Layer 6 of a small transformer language model trained on English Wikipedia (12 layers, counted from 0, width 64).
Take only the direct path to the model's output, skipping the later layers: a vector added to the residual stream pushes a token's score in proportion to its dot product with that token's output vector.

Output vectors of the tokens that the questions are about. A number n stands for (n - 128) times 0.032.
"uck": 160, 129, 132, 148, 117, 159, 161, 133, 111, 152, 126, 162, 113, 114, 140, 117, 143, 112, 148, 135, 117, 103, 147, 122, 100, 148, 115, 82, 145, 99, 131, 137, 131, 183, 128, 132, 96, 134, 134, 115, 114, 111, 131, 110, 133, 121, 117, 121, 148, 115, 163, 104, 120, 107, 137, 132, 119, 117, 85, 145, 134, 110, 122, 112
" American": 136, 163, 144, 144, 137, 120, 151, 129, 133, 137, 152, 144, 102, 118, 112, 103, 127, 112, 136, 152, 143, 106, 119, 122, 141, 114, 121, 102, 132, 96, 131, 144, 123, 106, 137, 131, 120, 115, 112, 110, 117, 150, 130, 109, 140, 123, 127, 110, 161, 131, 123, 131, 115, 107, 135, 132, 140, 128, 140, 138, 128, 133, 128, 119
"mer": 115, 146, 130, 118, 101, 122, 139, 126, 149, 129, 102, 110, 128, 84, 134, 137, 109, 128, 159, 130, 131, 111, 118, 148, 115, 142, 95, 112, 139, 135, 148, 149, 130, 148, 140, 120, 129, 159, 124, 124, 131, 126, 135, 121, 118, 125, 147, 141, 155, 131, 155, 147, 131, 149, 133, 137, 109, 145, 104, 129, 127, 148, 104, 136
"elected": 136, 132, 136, 133, 194, 116, 146, 107, 101, 103, 125, 127, 130, 118, 105, 110, 112, 98, 122, 122, 150, 126, 140, 139, 133, 149, 109, 139, 132, 108, 127, 149, 135, 166, 136, 124, 118, 169, 127, 132, 96, 120, 133, 138, 112, 135, 104, 121, 167, 158, 146, 136, 95, 118, 142, 143, 126, 117, 124, 144, 145, 142, 140, 138
":": 110, 105, 128, 131, 150, 145, 124, 160, 133, 134, 114, 115, 115, 122, 132, 139, 124, 118, 132, 133, 116, 147, 117, 130, 121, 116, 133, 148, 141, 156, 142, 121, 116, 134, 109, 144, 97, 104, 149, 119, 135, 137, 156, 117, 142, 138, 123, 121, 124, 141, 99, 140, 119, 144, 124, 126, 127, 130, 123, 121, 128, 135, 134, 133
"present": 118, 118, 128, 149, 156, 135, 157, 137, 138, 119, 122, 119, 153, 106, 128, 98, 94, 130, 134, 132, 137, 136, 125, 141, 113, 127, 124, 126, 131, 151, 111, 140, 142, 173, 138, 118, 105, 150, 102, 102, 122, 107, 128, 125, 100, 143, 97, 129, 136, 169, 138, 139, 128, 129, 122, 134, 100, 115, 125, 132, 144, 161, 111, 128
"ed": 100, 118, 164, 101, 135, 119, 114, 121, 123, 140, 129, 138, 127, 143, 118, 127, 124, 118, 119, 131, 124, 131, 113, 120, 129, 110, 121, 157, 113, 116, 106, 102, 121, 174, 107, 136, 117, 167, 138, 126, 119, 143, 138, 145, 117, 134, 135, 83, 124, 173, 125, 134, 154, 110, 146, 121, 116, 120, 128, 116, 127, 150, 133, 125
"Q": 150, 121, 106, 174, 188, 213, 245, 170, 121, 95, 197, 163, 113, 81, 151, 72, 148, 134, 168, 193, 126, 88, 93, 82, 99, 174, 99, 84, 203, 58, 182, 149, 172, 193, 118, 65, 193, 200, 111, 108, 88, 68, 112, 113, 129, 130, 135, 78, 164, 180, 162, 106, 76, 9, 84, 205, 120, 153, 129, 194, 167, 146, 87, 176
" 1": 119, 96, 143, 114, 139, 129, 135, 132, 112, 133, 130, 120, 137, 137, 122, 141, 116, 139, 126, 137, 128, 120, 132, 123, 145, 112, 129, 132, 118, 136, 157, 141, 127, 118, 119, 115, 123, 116, 138, 140, 121, 117, 117, 126, 136, 147, 113, 134, 133, 141, 121, 137, 117, 119, 128, 119, 108, 121, 128, 127, 125, 124, 135, 140
"+": 151, 122, 107, 174, 188, 215, 245, 170, 121, 95, 197, 163, 112, 80, 151, 72, 148, 135, 169, 192, 125, 87, 93, 82, 99, 174, 97, 84, 203, 58, 181, 149, 173, 193, 118, 64, 193, 200, 110, 108, 88, 69, 110, 114, 128, 130, 135, 78, 163, 180, 162, 106, 76, 7, 84, 204, 118, 153, 129, 195, 167, 146, 87, 174
"ign": 178, 130, 125, 145, 154, 150, 130, 128, 135, 102, 139, 107, 129, 111, 115, 125, 115, 99, 129, 129, 136, 149, 127, 125, 139, 124, 148, 153, 134, 122, 140, 122, 119, 182, 125, 132, 127, 156, 114, 134, 81, 94, 142, 129, 116, 101, 120, 124, 118, 142, 149, 121, 115, 132, 113, 141, 101, 101, 105, 139, 135, 144, 120, 102
" had": 114, 137, 103, 114, 121, 131, 131, 145, 141, 121, 142, 135, 129, 124, 111, 112, 121, 128, 132, 131, 129, 113, 111, 118, 124, 134, 135, 120, 133, 93, 144, 135, 152, 143, 102, 121, 152, 129, 121, 127, 133, 101, 144, 124, 108, 109, 107, 138, 117, 157, 149, 112, 126, 117, 131, 131, 148, 115, 143, 133, 127, 125, 144, 145
" Africa": 134, 143, 121, 134, 128, 130, 145, 132, 140, 134, 136, 134, 120, 126, 118, 91, 143, 129, 138, 140, 134, 122, 120, 129, 134, 125, 119, 125, 122, 107, 155, 147, 129, 107, 120, 115, 123, 127, 95, 118, 107, 130, 126, 106, 135, 127, 130, 121, 140, 124, 126, 145, 125, 116, 128, 137, 156, 125, 139, 136, 128, 136, 105, 129
" on": 106, 120, 130, 125, 110, 130, 137, 131, 128, 128, 117, 126, 114, 128, 142, 136, 114, 135, 139, 116, 114, 134, 121, 134, 130, 121, 96, 126, 132, 106, 137, 127, 125, 131, 140, 126, 145, 114, 148, 119, 118, 143, 142, 134, 132, 126, 113, 134, 130, 143, 124, 138, 124, 128, 128, 123, 152, 114, 142, 114, 127, 134, 140, 127
"tor": 87, 142, 157, 110, 134, 140, 153, 127, 112, 105, 123, 106, 122, 120, 142, 103, 131, 134, 134, 119, 99, 133, 105, 118, 153, 138, 143, 141, 136, 98, 134, 123, 127, 115, 160, 104, 111, 166, 120, 132, 108, 110, 113, 106, 162, 93, 133, 122, 146, 143, 134, 88, 111, 124, 133, 139, 117, 96, 93, 150, 127, 115, 129, 111
"mp": 121, 127, 97, 155, 113, 129, 135, 120, 135, 164, 132, 127, 129, 103, 123, 94, 145, 135, 152, 138, 123, 126, 120, 109, 118, 160, 144, 130, 143, 127, 137, 124, 155, 178, 135, 109, 155, 161, 113, 142, 107, 116, 147, 103, 101, 113, 160, 123, 117, 144, 172, 107, 145, 134, 109, 156, 90, 112, 112, 122, 127, 113, 135, 134
"≥": 141, 115, 138, 132, 169, 151, 135, 130, 124, 106, 130, 125, 135, 106, 130, 113, 138, 116, 135, 152, 152, 82, 116, 107, 115, 129, 150, 124, 133, 136, 187, 140, 154, 132, 113, 125, 142, 145, 99, 117, 133, 90, 138, 116, 154, 137, 135, 131, 152, 178, 162, 121, 95, 84, 117, 150, 151, 126, 122, 148, 143, 115, 130, 127
"r": 151, 122, 106, 174, 188, 215, 248, 170, 121, 95, 198, 163, 112, 80, 152, 72, 150, 135, 170, 194, 125, 87, 93, 82, 99, 174, 97, 84, 204, 58, 183, 149, 172, 193, 116, 65, 193, 199, 110, 107, 88, 69, 111, 112, 129, 132, 136, 77, 163, 181, 162, 106, 76, 6, 84, 205, 120, 153, 129, 194, 168, 146, 87, 175
"fer": 149, 149, 131, 119, 123, 119, 137, 117, 147, 123, 138, 118, 161, 148, 137, 133, 111, 115, 138, 144, 126, 120, 128, 145, 139, 143, 111, 138, 142, 147, 135, 135, 145, 134, 134, 119, 131, 144, 114, 107, 112, 90, 111, 144, 131, 130, 170, 110, 129, 154, 89, 123, 112, 119, 113, 131, 81, 115, 146, 126, 133, 141, 120, 152

Output weights of attention head 0. The head adds the sum of these rows, row i times number i of z. A number n stands for (n - 128) times 0.011.
o0: 149, 151, 102, 122, 78, 143, 176, 98, 122, 156, 133, 124, 171, 135, 93, 66, 49, 92, 107, 100, 156, 130, 99, 138, 184, 126, 175, 54, 83, 88, 164, 154, 142, 146, 153, 139, 64, 187, 76, 43, 95, 104, 167, 85, 187, 111, 73, 114, 125, 91, 169, 49, 187, 139, 146, 83, 114, 164, 120, 126, 138, 133, 142, 97
o1: 131, 57, 119, 203, 115, 171, 74, 165, 186, 88, 154, 110, 95, 147, 176, 159, 166, 119, 118, 63, 65, 50, 186, 71, 117, 150, 128, 187, 47, 177, 95, 111, 122, 177, 184, 169, 158, 197, 123, 131, 128, 101, 136, 105, 126, 135, 153, 150, 131, 198, 215, 72, 106, 146, 116, 135, 146, 110, 123, 120, 179, 183, 103, 111
o2: 66, 135, 128, 89, 117, 119, 108, 121, 159, 108, 132, 140, 139, 104, 158, 114, 118, 102, 61, 74, 184, 66, 139, 180, 140, 167, 77, 118, 141, 93, 208, 105, 139, 163, 133, 100, 167, 148, 109, 108, 28, 100, 138, 174, 134, 57, 198, 152, 133, 110, 149, 93, 33, 121, 151, 101, 158, 98, 187, 144, 171, 111, 221, 151
o3: 159, 174, 125, 157, 194, 69, 83, 151, 74, 80, 166, 118, 105, 183, 90, 154, 122, 173, 171, 137, 169, 141, 164, 165, 177, 146, 158, 81, 159, 144, 89, 95, 109, 118, 112, 95, 99, 242, 122, 111, 160, 157, 76, 111, 143, 141, 168, 173, 122, 148, 129, 173, 133, 156, 106, 177, 120, 143, 120, 146, 151, 108, 94, 181
o4: 125, 100, 49, 151, 58, 163, 140, 163, 150, 149, 173, 193, 162, 120, 155, 175, 128, 132, 121, 101, 103, 30, 65, 156, 116, 171, 133, 89, 115, 134, 142, 157, 167, 129, 119, 166, 137, 114, 117, 106, 175, 51, 172, 150, 168, 84, 127, 126, 141, 134, 176, 161, 117, 143, 140, 122, 160, 117, 113, 172, 100, 101, 171, 63
o5: 158, 141, 180, 118, 167, 178, 134, 181, 206, 135, 112, 111, 170, 99, 89, 132, 121, 181, 160, 88, 143, 104, 178, 155, 165, 129, 120, 180, 132, 97, 99, 155, 116, 173, 130, 209, 172, 120, 103, 84, 112, 162, 145, 181, 96, 127, 157, 172, 101, 140, 86, 161, 64, 168, 157, 132, 103, 109, 119, 70, 145, 147, 176, 129
o6: 161, 131, 182, 136, 145, 98, 118, 81, 161, 130, 165, 114, 107, 124, 79, 86, 121, 65, 112, 131, 118, 103, 115, 50, 135, 159, 107, 118, 106, 100, 121, 132, 120, 90, 124, 130, 138, 137, 106, 90, 189, 52, 122, 60, 106, 137, 141, 150, 105, 87, 175, 55, 102, 126, 139, 242, 117, 96, 101, 164, 155, 153, 97, 180
o7: 123, 162, 35, 65, 137, 114, 173, 145, 135, 126, 109, 150, 176, 122, 215, 66, 156, 133, 113, 123, 119, 145, 80, 89, 100, 148, 194, 114, 191, 186, 146, 203, 91, 166, 180, 175, 116, 116, 173, 153, 104, 138, 140, 173, 120, 50, 104, 143, 102, 129, 82, 9, 141, 107, 116, 237, 136, 118, 107, 192, 115, 108, 145, 101
o8: 106, 161, 66, 121, 163, 56, 136, 109, 170, 85, 165, 152, 135, 138, 174, 136, 172, 77, 186, 133, 121, 151, 123, 129, 53, 170, 136, 130, 235, 82, 119, 129, 157, 181, 104, 163, 148, 124, 188, 106, 128, 108, 121, 95, 185, 81, 159, 65, 77, 182, 67, 101, 83, 151, 138, 98, 149, 127, 181, 118, 90, 161, 99, 143
o9: 55, 159, 156, 89, 155, 163, 72, 179, 136, 77, 99, 79, 100, 77, 137, 145, 167, 123, 40, 102, 145, 170, 47, 157, 133, 135, 108, 134, 170, 65, 162, 73, 145, 94, 149, 199, 165, 97, 155, 191, 94, 112, 156, 106, 164, 73, 59, 183, 179, 167, 111, 144, 106, 101, 204, 122, 157, 58, 96, 115, 84, 137, 173, 139
o10: 137, 136, 200, 165, 152, 113, 196, 141, 57, 152, 156, 141, 99, 111, 104, 110, 200, 163, 66, 149, 77, 155, 134, 143, 185, 159, 154, 169, 132, 144, 126, 83, 119, 127, 147, 90, 117, 166, 114, 145, 185, 140, 160, 148, 152, 97, 131, 154, 119, 135, 138, 203, 124, 137, 120, 108, 112, 119, 143, 142, 148, 122, 59, 52
o11: 187, 100, 86, 160, 74, 131, 83, 89, 172, 134, 129, 150, 120, 167, 111, 113, 137, 135, 137, 147, 120, 95, 115, 101, 138, 89, 157, 123, 137, 179, 156, 137, 93, 170, 106, 122, 95, 62, 92, 143, 185, 119, 113, 120, 93, 160, 110, 116, 105, 54, 145, 106, 106, 131, 53, 134, 147, 154, 133, 177, 105, 129, 103, 161
o12: 98, 140, 23, 104, 119, 116, 196, 121, 137, 125, 157, 101, 135, 126, 107, 133, 80, 123, 235, 93, 64, 115, 111, 136, 82, 182, 144, 117, 128, 111, 135, 204, 153, 153, 124, 152, 76, 152, 96, 118, 111, 135, 126, 169, 116, 129, 146, 121, 88, 100, 130, 131, 135, 215, 139, 136, 177, 88, 125, 130, 113, 154, 159, 103
o13: 87, 131, 79, 129, 65, 133, 95, 152, 67, 66, 120, 102, 197, 159, 141, 191, 129, 83, 80, 160, 66, 197, 125, 93, 164, 139, 132, 138, 187, 117, 63, 168, 125, 152, 134, 196, 121, 91, 142, 138, 111, 150, 176, 165, 89, 130, 77, 114, 132, 89, 140, 62, 71, 193, 116, 111, 184, 67, 198, 177, 113, 126, 134, 99
o14: 98, 54, 140, 99, 164, 104, 109, 116, 117, 123, 135, 131, 58, 98, 160, 107, 122, 113, 119, 193, 102, 156, 126, 71, 149, 69, 117, 86, 124, 75, 116, 156, 122, 61, 147, 117, 137, 39, 156, 96, 219, 176, 126, 197, 174, 130, 119, 148, 136, 172, 146, 66, 106, 129, 77, 105, 147, 147, 109, 94, 143, 194, 123, 147
o15: 92, 162, 149, 133, 119, 154, 141, 102, 112, 155, 82, 137, 173, 162, 163, 176, 165, 126, 145, 101, 132, 89, 137, 78, 108, 164, 135, 71, 112, 44, 122, 146, 185, 151, 124, 70, 218, 195, 143, 79, 120, 112, 74, 175, 122, 110, 158, 144, 136, 110, 169, 136, 134, 155, 120, 107, 100, 126, 112, 111, 178, 96, 168, 105
o16: 107, 117, 146, 121, 188, 135, 134, 159, 73, 136, 95, 178, 127, 94, 121, 165, 131, 117, 152, 101, 154, 151, 86, 99, 153, 119, 111, 111, 113, 90, 37, 160, 120, 198, 162, 107, 74, 229, 142, 176, 148, 123, 73, 76, 97, 99, 112, 152, 59, 119, 136, 186, 104, 142, 145, 117, 127, 119, 86, 128, 156, 68, 155, 194
o17: 114, 170, 137, 134, 99, 154, 130, 114, 114, 147, 125, 107, 191, 124, 99, 84, 115, 120, 114, 154, 169, 115, 102, 169, 80, 179, 112, 178, 157, 142, 133, 139, 144, 98, 195, 112, 144, 62, 121, 165, 147, 124, 89, 108, 158, 184, 96, 83, 108, 134, 143, 145, 121, 103, 141, 94, 173, 183, 159, 86, 132, 116, 79, 119
o18: 116, 162, 116, 64, 140, 139, 129, 94, 117, 129, 154, 142, 132, 96, 133, 134, 97, 154, 144, 81, 39, 67, 63, 125, 93, 148, 155, 136, 119, 84, 124, 103, 152, 106, 77, 170, 113, 79, 109, 114, 131, 135, 151, 100, 92, 45, 87, 145, 95, 158, 159, 146, 72, 102, 127, 81, 146, 120, 130, 148, 158, 158, 123, 139
o19: 109, 231, 55, 133, 105, 131, 125, 136, 100, 145, 111, 118, 147, 148, 112, 104, 141, 210, 52, 89, 164, 122, 144, 212, 149, 121, 177, 64, 88, 125, 175, 147, 171, 119, 101, 83, 93, 120, 165, 145, 144, 153, 77, 126, 85, 195, 136, 151, 104, 137, 139, 93, 164, 142, 177, 69, 162, 161, 127, 101, 108, 146, 96, 85
o20: 122, 198, 109, 93, 140, 92, 144, 154, 129, 154, 92, 169, 122, 135, 171, 86, 151, 93, 170, 111, 142, 138, 130, 117, 141, 121, 104, 162, 93, 101, 128, 182, 107, 162, 146, 123, 123, 111, 129, 131, 155, 89, 184, 96, 152, 126, 49, 199, 99, 153, 154, 123, 93, 161, 201, 175, 112, 171, 123, 107, 149, 78, 161, 100
o21: 149, 161, 100, 126, 145, 119, 122, 136, 118, 131, 129, 87, 103, 126, 165, 94, 137, 205, 167, 128, 144, 86, 134, 172, 93, 133, 71, 117, 118, 135, 90, 104, 125, 108, 188, 179, 102, 178, 141, 110, 139, 103, 41, 72, 122, 78, 112, 132, 156, 148, 133, 83, 96, 106, 130, 128, 60, 165, 106, 188, 177, 147, 119, 109
o22: 172, 143, 132, 78, 170, 233, 163, 129, 128, 155, 165, 82, 91, 93, 152, 83, 172, 166, 133, 110, 139, 126, 124, 157, 117, 123, 145, 185, 144, 194, 140, 104, 141, 109, 177, 142, 84, 123, 98, 104, 83, 117, 94, 146, 163, 111, 180, 134, 170, 115, 118, 175, 110, 120, 88, 104, 109, 157, 67, 144, 72, 127, 123, 129
o23: 137, 95, 158, 88, 183, 141, 130, 153, 118, 171, 126, 94, 138, 84, 144, 175, 182, 106, 142, 131, 181, 150, 66, 109, 62, 96, 107, 160, 100, 111, 135, 147, 161, 114, 106, 156, 107, 210, 90, 133, 146, 70, 132, 92, 153, 94, 120, 42, 152, 161, 174, 75, 96, 106, 213, 128, 110, 85, 47, 136, 169, 120, 161, 174
o24: 139, 149, 126, 177, 74, 172, 78, 100, 73, 155, 109, 144, 133, 102, 98, 143, 126, 91, 107, 112, 133, 106, 197, 167, 120, 148, 63, 113, 155, 81, 126, 148, 143, 95, 186, 125, 167, 56, 185, 133, 106, 146, 107, 97, 153, 162, 114, 146, 70, 119, 131, 43, 171, 169, 119, 101, 87, 174, 119, 196, 28, 166, 92, 97
o25: 144, 78, 185, 167, 115, 120, 146, 98, 139, 128, 81, 91, 91, 62, 88, 79, 111, 167, 71, 189, 138, 120, 131, 131, 56, 147, 123, 156, 30, 135, 195, 127, 163, 200, 125, 115, 144, 168, 166, 174, 208, 46, 84, 109, 88, 157, 107, 41, 136, 109, 187, 149, 194, 112, 92, 116, 141, 100, 93, 129, 115, 100, 133, 168
o26: 163, 158, 143, 141, 130, 140, 126, 18, 191, 97, 115, 89, 166, 120, 113, 138, 64, 118, 156, 114, 153, 157, 110, 130, 105, 134, 143, 103, 176, 127, 160, 110, 97, 201, 147, 161, 132, 112, 90, 154, 99, 106, 153, 108, 171, 129, 58, 129, 84, 133, 134, 96, 159, 103, 135, 136, 126, 122, 119, 114, 85, 117, 105, 97
o27: 109, 126, 158, 69, 100, 49, 171, 199, 121, 175, 82, 125, 105, 110, 102, 144, 169, 107, 171, 23, 219, 64, 122, 103, 144, 81, 112, 191, 133, 115, 177, 137, 113, 138, 103, 117, 123, 117, 137, 133, 136, 115, 71, 101, 119, 150, 148, 75, 129, 149, 187, 134, 113, 94, 102, 86, 169, 89, 134, 160, 128, 176, 162, 149
o28: 132, 130, 156, 72, 147, 111, 154, 155, 116, 134, 136, 124, 123, 135, 136, 79, 111, 70, 159, 176, 61, 125, 125, 89, 131, 202, 108, 110, 162, 81, 154, 101, 118, 61, 101, 148, 160, 148, 143, 112, 121, 121, 146, 114, 129, 134, 103, 178, 132, 213, 115, 148, 131, 72, 141, 217, 97, 103, 88, 179, 154, 139, 117, 220
o29: 106, 143, 93, 135, 99, 140, 152, 109, 138, 114, 68, 145, 163, 139, 147, 133, 134, 139, 157, 121, 109, 185, 88, 64, 81, 106, 193, 99, 97, 117, 161, 177, 157, 130, 96, 109, 153, 182, 165, 103, 146, 164, 179, 72, 128, 102, 91, 45, 147, 37, 111, 36, 150, 202, 134, 122, 63, 153, 130, 121, 115, 101, 122, 153
o30: 179, 127, 144, 153, 160, 128, 60, 108, 109, 168, 174, 157, 106, 145, 73, 132, 162, 96, 184, 136, 104, 110, 146, 126, 117, 121, 201, 151, 183, 128, 91, 73, 174, 124, 126, 141, 105, 86, 107, 100, 79, 109, 84, 148, 147, 72, 145, 127, 102, 202, 153, 127, 154, 91, 123, 127, 73, 129, 96, 105, 134, 163, 124, 84
o31: 69, 133, 105, 156, 118, 149, 203, 174, 180, 72, 87, 125, 110, 143, 195, 149, 143, 132, 155, 117, 108, 179, 90, 89, 67, 96, 123, 53, 158, 146, 180, 118, 154, 210, 157, 179, 102, 139, 102, 147, 53, 152, 102, 136, 121, 159, 115, 162, 102, 152, 140, 134, 95, 171, 121, 108, 92, 112, 172, 99, 146, 112, 119, 122

Each question shows a token from some text and the vector z that the head gathered there. A number n stands for (n - 128) times 0.024.

" she": 168, 105, 121, 76, 146, 115, 126, 145, 139, 152, 106, 111, 143, 112, 76, 112, 115, 152, 115, 138, 161, 127, 115, 160, 85, 148, 159, 106, 115, 129, 125, 122
Which of these tokens does it push down most? " 1"

" di": 129, 88, 82, 102, 97, 186, 89, 115, 121, 165, 102, 116, 159, 136, 140, 70, 98, 143, 92, 113, 124, 132, 149, 148, 95, 135, 137, 140, 115, 109, 115, 139
Which of these tokens does it push up most? ":"

"\n": 132, 118, 117, 139, 99, 143, 101, 146, 105, 151, 136, 137, 119, 147, 137, 98, 159, 98, 109, 145, 185, 106, 133, 109, 103, 80, 127, 94, 100, 103, 164, 126
Which of these tokens does it push up most? ":"

" and": 135, 120, 123, 112, 146, 150, 135, 122, 102, 143, 113, 135, 127, 144, 94, 135, 112, 131, 116, 114, 140, 103, 131, 136, 134, 155, 157, 135, 130, 118, 121, 116
Which of these tokens does it push up most? "ign"

"s": 136, 116, 136, 97, 104, 168, 122, 161, 111, 156, 130, 95, 147, 126, 154, 102, 148, 121, 158, 107, 215, 135, 121, 151, 106, 108, 118, 124, 174, 113, 130, 146
Which of these tokens does it push up most? "tor"

" T": 171, 158, 141, 112, 120, 127, 122, 126, 84, 109, 110, 112, 138, 103, 107, 138, 124, 106, 147, 164, 153, 150, 117, 130, 155, 119, 130, 152, 138, 126, 141, 128
Which of these tokens does it push up most? "uck"

"ri": 133, 100, 109, 142, 95, 167, 119, 111, 96, 123, 148, 127, 173, 65, 163, 134, 175, 153, 100, 124, 130, 143, 117, 155, 131, 167, 143, 191, 119, 125, 160, 160
Which of these tokens does it push up most? "present"

" 16": 123, 109, 108, 114, 99, 158, 84, 113, 86, 112, 132, 97, 97, 96, 116, 126, 160, 130, 100, 120, 223, 99, 108, 146, 116, 107, 105, 141, 108, 139, 149, 104
Which of these tokens does it push up most? "ed"

"D": 179, 154, 101, 110, 139, 148, 100, 155, 99, 131, 126, 130, 159, 120, 102, 105, 150, 124, 133, 154, 180, 145, 126, 138, 93, 167, 141, 138, 113, 125, 143, 147
Which of these tokens does it push up most? "present"

"er": 145, 75, 141, 102, 125, 102, 127, 150, 143, 133, 161, 137, 97, 94, 138, 117, 118, 131, 130, 145, 135, 130, 113, 120, 162, 132, 153, 133, 147, 117, 102, 122
Which of these tokens does it push up most? " American"

"re": 155, 97, 97, 101, 93, 108, 110, 111, 121, 121, 123, 115, 128, 143, 117, 105, 124, 193, 103, 116, 127, 118, 109, 140, 150, 156, 159, 163, 168, 105, 130, 168
Which of these tokens does it push up most? "present"

";": 126, 102, 86, 115, 131, 145, 101, 89, 92, 162, 116, 123, 132, 142, 111, 98, 143, 131, 144, 110, 163, 118, 136, 123, 133, 119, 136, 114, 127, 107, 122, 106
Which of these tokens does it push up most? ":"

"ph": 133, 126, 159, 139, 110, 146, 146, 128, 136, 163, 144, 122, 106, 130, 131, 131, 120, 131, 148, 162, 129, 128, 116, 142, 147, 135, 124, 133, 140, 145, 128, 120
Which of these tokens does it push down most? "present"

"ta": 134, 109, 134, 131, 121, 157, 149, 106, 121, 123, 124, 144, 153, 109, 146, 142, 142, 132, 142, 131, 157, 153, 107, 119, 117, 161, 147, 135, 116, 132, 104, 144
Which two tokens does it push up most, strongest first? "mer", "present"

"I": 150, 150, 106, 106, 133, 176, 117, 138, 108, 98, 138, 123, 190, 95, 115, 90, 132, 136, 128, 123, 182, 119, 128, 129, 108, 122, 154, 133, 132, 118, 129, 151
Which of these tokens does it push up most? "present"

" 1": 125, 119, 113, 118, 104, 157, 109, 82, 87, 156, 135, 116, 136, 83, 162, 127, 135, 104, 144, 137, 197, 90, 121, 132, 95, 151, 127, 134, 139, 120, 152, 138
Which two tokens does it push up most, strongest first? "ed", " 1"

"uck": 154, 99, 153, 110, 123, 117, 123, 140, 133, 122, 143, 120, 122, 95, 130, 122, 121, 124, 130, 151, 152, 138, 103, 126, 149, 131, 135, 140, 144, 119, 117, 125
Which of these tokens does it push up most? " American"

"ed": 112, 138, 132, 102, 91, 191, 102, 129, 112, 173, 115, 99, 101, 117, 152, 104, 140, 119, 152, 110, 196, 148, 128, 114, 137, 113, 146, 117, 186, 65, 142, 117
Which of these tokens does it push down most? "mp"

"ty": 126, 126, 145, 113, 135, 132, 134, 124, 132, 188, 105, 114, 116, 132, 107, 118, 124, 144, 114, 102, 161, 135, 111, 184, 127, 137, 147, 161, 144, 113, 141, 121
Which two tokens does it push up most, strongest first? "≥", "elected"

"t": 172, 117, 118, 135, 123, 162, 178, 98, 133, 109, 97, 101, 201, 97, 123, 114, 132, 100, 151, 169, 183, 119, 69, 123, 123, 116, 122, 149, 166, 136, 117, 129
Which of these tokens does it push down most? ":"

"ne": 137, 114, 193, 77, 129, 149, 168, 132, 121, 134, 111, 127, 138, 79, 149, 145, 123, 135, 145, 113, 135, 120, 131, 110, 129, 134, 131, 140, 154, 112, 138, 138
Which of these tokens does it push down most? ":"

"wa": 114, 134, 124, 170, 116, 157, 145, 97, 124, 89, 118, 132, 138, 103, 82, 144, 120, 94, 132, 150, 147, 135, 108, 93, 112, 115, 156, 125, 154, 119, 130, 135
Which of these tokens does it push down most? "tor"

"A": 123, 122, 159, 102, 142, 193, 126, 111, 114, 134, 116, 135, 178, 104, 118, 118, 150, 148, 159, 122, 164, 133, 126, 129, 97, 121, 148, 152, 131, 128, 54, 135
Which of these tokens does it push up most? "mer"

"son": 103, 80, 135, 107, 107, 152, 100, 118, 111, 151, 87, 113, 143, 98, 122, 159, 118, 128, 133, 110, 145, 145, 142, 129, 136, 134, 154, 151, 167, 99, 155, 119
Which of these tokens does it push down most? "mp"

" as": 159, 125, 124, 92, 123, 161, 132, 153, 96, 159, 124, 108, 145, 139, 142, 111, 136, 111, 143, 119, 226, 117, 126, 136, 104, 123, 111, 109, 145, 135, 125, 157
Which two tokens does it push up most, strongest first? "tor", " had"

"mon": 129, 100, 150, 148, 142, 163, 123, 119, 140, 103, 121, 129, 158, 93, 121, 124, 118, 132, 146, 112, 127, 157, 163, 122, 137, 128, 143, 111, 133, 126, 116, 116
Which of these tokens does it push down most? "ed"

"'": 148, 130, 157, 107, 145, 135, 118, 139, 136, 158, 87, 112, 150, 123, 113, 126, 133, 124, 149, 142, 174, 107, 92, 127, 109, 134, 140, 143, 137, 123, 104, 137
Which two tokens does it push up most, strongest first? " had", " on"

"an": 117, 117, 113, 69, 132, 142, 157, 127, 152, 155, 84, 145, 118, 123, 101, 98, 74, 160, 130, 111, 128, 139, 100, 166, 52, 166, 161, 139, 128, 106, 153, 121
Which of these tokens does it push up most? "≥"

" E": 147, 110, 133, 116, 109, 181, 141, 122, 101, 143, 118, 118, 162, 120, 98, 94, 111, 123, 122, 100, 138, 128, 173, 153, 113, 123, 138, 141, 145, 118, 154, 108
Which of these tokens does it push down most? " on"

" —": 127, 112, 106, 132, 93, 150, 80, 113, 80, 111, 140, 99, 102, 77, 112, 121, 159, 125, 106, 142, 212, 106, 115, 142, 105, 107, 97, 147, 115, 136, 157, 107
Which of these tokens does it push up most? "ed"

" the": 149, 59, 132, 120, 109, 158, 120, 80, 120, 154, 108, 99, 169, 124, 196, 129, 133, 106, 137, 177, 177, 114, 131, 135, 126, 128, 105, 148, 121, 156, 72, 164
Which of these tokens does it push up most? " on"

"-": 136, 116, 111, 114, 97, 122, 116, 100, 109, 115, 128, 120, 128, 136, 118, 111, 116, 170, 118, 117, 116, 125, 119, 135, 139, 138, 158, 138, 155, 92, 133, 165
Which of these tokens does it push up most? "present"

"ma": 124, 111, 161, 151, 133, 154, 153, 131, 124, 142, 126, 133, 145, 108, 115, 119, 115, 125, 151, 148, 178, 149, 134, 116, 114, 127, 147, 117, 138, 132, 108, 111
Which of these tokens does it push down most? "ed"

" sp": 128, 134, 114, 126, 117, 175, 120, 128, 98, 151, 133, 124, 123, 101, 133, 126, 137, 108, 129, 150, 165, 140, 127, 115, 123, 133, 124, 131, 121, 122, 144, 143
Which of these tokens does it push up most? "present"

" him": 136, 124, 124, 82, 111, 154, 113, 133, 109, 189, 114, 118, 134, 85, 127, 87, 132, 113, 136, 135, 168, 89, 111, 133, 115, 122, 145, 123, 155, 109, 146, 139
Which of these tokens does it push up most? ":"

"g": 176, 80, 175, 155, 104, 144, 122, 114, 130, 175, 125, 128, 166, 111, 145, 115, 141, 106, 150, 124, 124, 111, 115, 141, 126, 131, 157, 149, 144, 133, 138, 131
Which of these tokens does it push up most? "elected"

"é": 125, 123, 143, 132, 114, 186, 159, 116, 117, 151, 116, 155, 138, 143, 118, 103, 142, 151, 147, 113, 107, 142, 151, 117, 130, 157, 160, 112, 138, 94, 121, 135
Which of these tokens does it push up most? "ign"

" he": 179, 123, 116, 90, 149, 110, 128, 128, 110, 160, 124, 112, 162, 128, 83, 88, 131, 115, 116, 117, 168, 103, 119, 163, 108, 149, 150, 98, 114, 142, 123, 138
Which two tokens does it push up most, strongest first? "ign", "uck"

" M": 145, 129, 144, 125, 103, 152, 120, 95, 126, 142, 127, 117, 132, 118, 143, 101, 106, 115, 131, 145, 163, 129, 133, 124, 130, 143, 116, 136, 156, 94, 132, 117
Which two tokens does it push up most, strongest first? "elected", " American"

" Ga": 160, 106, 168, 132, 114, 136, 141, 151, 104, 123, 106, 137, 127, 112, 100, 122, 117, 142, 114, 114, 156, 146, 122, 155, 116, 101, 133, 141, 115, 158, 105, 112
Which of these tokens does it push up most? "tor"